Layer 18 of a small transformer language model trained on English Wikipedia (25 layers, counted from 0, width 96).
Take only the direct path to the model's output, skipping the later layers: a vector added to the residual stream pushes a token's score in proportion to its dot product with that token's output vector.

Output vectors of the tokens that the questions are about. A number n stands for n times 0.012.
"av": 29 6 56 -49 42 -10 9 -21 -26 -69 41 17 18 -24 5 35 -18 -9 9 6 55 2 18 -22 -43 26 -18 15 -64 -39 -27 -30 -1 -41 -2 -36 25 2 40 -11 -19 16 -2 -36 -49 -24 31 15 0 64 26 20 12 19 42 -28 47 7 59 10 -14 -1 -94 20 -15 -6 -10 14 -3 5 -19 -9 -11 19 55 24 -31 1 15 40 -1 -3 -26 5 -15 -14 -14 3 -6 -3 -7 -2 -18 6 7 2
"ud": 30 43 3 2 18 -16 30 -30 -3 -27 -22 10 6 8 24 4 -14 46 23 -46 39 -9 24 57 29 59 -25 -17 37 -38 -9 -14 -11 2 -1 -43 -23 48 10 -54 -11 -47 43 4 -13 -26 40 -43 -22 59 1 -16 41 -43 36 -34 3 38 -29 -10 27 -26 -84 -21 53 20 -79 6 -1 35 -28 -10 -3 17 -13 21 -19 -7 22 -10 26 64 -35 25 10 -4 8 -24 -3 -29 -19 -23 -23 5 3 -4
"end": -8 -7 -1 3 14 -12 -15 14 -5 -25 -4 7 36 13 0 46 20 -5 -7 -3 -11 45 -11 1 -6 6 12 13 39 -39 -9 52 29 -33 -39 44 5 52 -1 -32 -49 17 -21 26 22 -22 10 11 -9 -22 -45 36 17 -14 31 -27 82 21 17 15 -15 -52 -14 -53 -15 -25 6 -8 -9 19 -74 -5 -49 26 -43 -25 -43 -4 0 27 -21 -38 -23 68 -35 35 61 4 -8 24 6 7 27 -31 11 -3
"ers": 73 -3 11 10 -18 71 -4 -60 70 -12 -6 -10 -3 14 13 15 45 -10 28 -21 -3 6 -31 -19 6 35 -14 21 25 -16 3 13 18 -46 -12 27 -12 16 33 4 -21 -2 -5 6 -17 -20 16 -5 -18 -51 -22 -16 47 21 -29 3 13 35 68 17 65 -4 47 -16 43 -9 -40 -15 -36 11 -40 7 -28 32 55 -20 -23 -41 -10 9 -30 -33 -14 -67 30 -8 45 -39 0 -15 -27 -9 -72 2 -25 -3
"pr": -11 29 53 -1 -12 11 -15 20 66 -27 -23 -21 -36 -6 9 -39 14 60 -5 -2 34 -37 2 1 41 12 1 -40 21 -36 22 -29 37 22 -35 53 21 46 5 -6 0 4 -6 47 -14 -67 -42 -20 0 3 -20 -16 15 46 32 -10 6 -32 2 2 7 19 -20 -17 23 -14 -19 10 -37 -8 2 7 14 -31 -35 36 6 -28 4 -9 -39 64 5 39 -4 -19 -11 -4 31 -35 -62 6 -5 -43 14 23
"oun": 37 -16 3 -42 -4 6 -23 16 9 -65 4 30 14 -25 -9 45 -48 -5 33 -28 -1 -1 1 15 14 33 -46 -27 55 17 -3 32 -14 45 3 53 -9 33 -14 -33 46 -39 -56 -22 16 -18 -18 40 -12 -7 51 -1 5 -27 41 -19 -5 2 11 27 -54 -35 -34 -20 -5 37 -35 36 0 52 -4 13 -6 -22 14 -15 -73 36 -37 2 -34 52 21 -8 9 53 21 54 -6 -6 -9 -5 -53 -29 -30 17
"ar": 38 1 -14 -11 51 -14 9 -11 -9 0 6 16 26 -2 -15 36 -12 -3 7 -39 -30 9 30 21 24 -4 -18 -32 -35 -17 -25 13 3 -28 -28 7 -18 -6 4 3 9 36 -13 -24 25 -21 -31 -20 1 -10 -13 13 41 -8 -15 -20 3 13 69 -18 37 -28 -31 18 -38 45 0 9 -27 -17 49 -25 17 -22 -28 -28 -44 16 -20 14 23 18 4 42 5 -32 -1 -7 13 11 5 -7 -6 50 34 2
"er": 2 -16 -44 -26 9 24 33 -12 1 9 22 -4 0 -30 -45 -3 -11 -3 18 -51 -15 -9 7 0 -27 17 3 22 -12 -5 10 19 10 -24 -12 21 -30 6 -13 13 18 33 -43 32 9 -35 48 -33 -9 -35 -46 -7 50 -17 -54 44 19 45 16 29 22 -21 22 21 53 2 -25 19 -13 17 3 -18 -9 13 35 -40 -51 30 -11 21 -10 -8 34 -2 11 -48 18 -36 -1 -8 13 16 -18 34 2 11
"est ": 32 17 26 34 11 7 -47 10 21 -51 3 -28 -27 31 -4 24 21 8 -3 -7 -58 -4 -19 32 -59 88 -31 -29 -28 31 -2 32 -7 -23 -8 -33 -12 8 41 -2 84 -4 -37 49 10 11 0 -22 -11 -7 20 -28 90 30 -23 -29 42 -6 35 79 44 34 51 -24 -8 -34 -9 3 4 -35 -25 -15 -38 30 -20 -2 -57 23 -53 -63 -4 42 -42 -16 -61 -9 18 31 -15 45 -8 8 -1 -20 -40 -12
"e": 43 15 -23 1 15 20 48 21 -4 -27 17 -15 8 -17 1 12 -1 -17 10 -34 -12 44 17 27 -35 -19 19 -27 -65 47 -1 -40 23 7 7 7 -7 -3 1 44 0 -31 -34 -16 25 7 1 -57 1 -7 -11 -25 20 28 49 31 -4 -10 21 -59 -15 -28 20 13 48 -23 -14 32 12 -2 26 -12 9 -19 -13 -5 -49 15 31 25 4 -40 39 6 -11 -36 -8 -18 -2 21 -27 12 3 21 -47 -3
"for": 11 -8 -17 4 -21 3 2 -21 28 -18 -11 32 -8 14 10 39 72 34 -3 7 31 -51 -24 -41 -39 2 9 19 -21 -64 -2 11 -7 2 10 70 17 3 -10 -11 8 -11 9 44 -5 -8 20 -7 -5 9 -31 3 49 21 -28 22 20 -14 63 -79 15 44 -22 45 4 -18 3 -18 2 -33 -68 -23 19 7 -24 46 -4 -63 0 8 22 7 10 8 31 3 -7 6 9 -33 -9 -49 28 -81 7 -3

Each question shows what one neuron of this layer's MLP adds at an activation of 1. A number n stands for n times 0.005.

n119: -13 5 -6 -17 -37 3 39 41 -22 -14 1 -42 13 -2 13 26 -6 30 10 3 -24 19 -32 11 -3 -7 0 45 -40 10 12 25 0 24 -19 -12 25 8 48 24 -3 10 -25 -33 12 -8 -25 -16 -8 -10 2 -5 -15 14 -1 -10 8 -19 -12 21 8 -7 44 22 -27 -13 19 26 1 -7 21 -5 -7 -32 2 6 -34 -44 -18 15 16 -34 1 12 -12 -2 12 -30 -1 20 56 -25 -9 -11 9 10
Which of these tokens does it push up most? "e"

n86: -13 -27 -25 -4 13 -4 1 -13 14 10 6 18 -4 -11 -20 -7 -2 27 10 -2 -11 -14 4 16 38 4 -17 33 -12 -9 -1 -24 25 -22 32 15 -73 -31 -27 1 22 19 -3 0 21 17 6 -28 -25 -27 -40 -31 51 -16 -34 7 -29 0 29 7 -3 17 -18 13 39 0 24 28 -28 2 -20 -13 -2 40 18 2 19 -15 12 -7 -6 -24 21 -17 20 0 -4 -6 21 -5 30 2 -10 10 20 -6
Which of these tokens does it push up most? "er"

n162: 13 -7 4 -52 -15 -1 13 -1 5 16 3 -16 -16 -18 30 -12 10 -18 1 -29 2 -30 26 -13 12 -11 -7 19 -8 25 2 14 8 17 -20 -4 33 -32 -7 7 -5 28 6 -12 -4 -4 5 -4 8 -15 3 -15 22 13 3 7 20 36 0 -54 33 14 1 25 3 -23 38 -8 -20 -15 -45 29 -21 3 12 29 -2 -1 -6 -10 -32 -13 -2 -22 1 19 -5 -14 6 9 43 7 9 -15 1 -14
Which two tokens does it push up most, strongest first? "for", "ers"

n3: -3 10 -1 14 -6 -15 5 -3 2 -9 -2 55 -1 12 -20 -16 -7 -11 32 8 18 -11 -25 54 2 -8 -10 -10 -18 23 2 -5 -3 -21 20 11 3 -8 15 44 31 -27 8 16 -6 -9 26 -22 26 3 -13 17 -49 20 31 47 -14 2 11 -15 9 -5 2 9 2 -25 -26 -6 -7 -13 -14 25 -30 -28 23 12 25 -13 -16 25 -27 11 -5 -37 -16 -21 -3 17 9 10 -15 -6 -3 11 -10 -42
Which two tokens does it push up most, strongest first? "e", "ers"

n252: -23 17 -7 -7 10 -37 -4 -11 -8 18 -11 -58 13 -7 -2 19 -19 -58 -16 2 9 -36 17 -19 -39 -11 -6 1 16 -16 13 26 -8 10 -26 10 9 -4 2 -18 21 -2 -11 8 25 5 35 -9 25 5 -20 8 45 -2 13 -4 -13 6 -18 -35 40 14 -5 6 19 -16 9 24 -7 30 -18 5 2 16 -11 14 38 5 -21 -18 40 9 11 15 2 -2 12 37 15 -14 -17 -3 -28 -12 -21 8
Which of these tokens does it push up most? "for"

n133: 6 -10 8 8 -18 -28 34 -16 -17 -12 18 27 14 19 24 21 -22 -7 -10 21 -26 8 -11 11 17 7 7 -3 -29 32 13 25 21 -8 16 1 -13 16 -8 0 -26 9 2 7 2 -6 2 -1 -21 11 -1 27 13 2 -10 10 -6 -37 -32 -14 -16 -35 0 15 -18 -1 19 27 13 -12 48 2 -40 -9 -2 4 -40 -40 -2 -6 -5 17 -20 33 31 -29 15 10 14 -23 -6 -22 0 23 -12 22
Which of these tokens does it push up most? "ar"

n268: 28 -19 58 1 30 12 33 -42 24 -49 18 6 -11 -4 8 16 25 -4 -4 24 16 -17 -26 11 -24 0 25 1 6 19 0 35 -23 -29 14 19 -34 -2 -9 -10 30 -7 -23 -26 11 8 -18 -5 23 39 -18 -15 16 35 -14 2 -5 -5 -7 14 -20 2 2 2 23 -1 -23 -1 4 6 -20 -6 5 -34 -9 -9 7 -14 -16 5 34 -2 -9 -36 25 8 -2 3 -17 -16 1 24 -17 -27 4 4
Which of these tokens does it push up most? "ers"

n347: -1 2 -29 2 -18 -27 8 -4 14 -8 -42 -2 -17 28 4 6 30 -3 -6 -17 -3 -22 8 -49 13 -37 -8 8 19 -42 3 15 3 3 15 -16 -20 12 -16 -14 1 3 7 -10 -2 33 -4 19 -5 -4 20 -3 7 -13 25 -10 7 -12 -5 -11 9 -27 18 -13 1 2 2 -5 7 24 25 -32 -9 44 -30 -15 6 43 -36 12 3 7 -2 -14 20 21 30 -2 -2 45 1 -10 -7 16 38 27
Which of these tokens does it push up most? "end"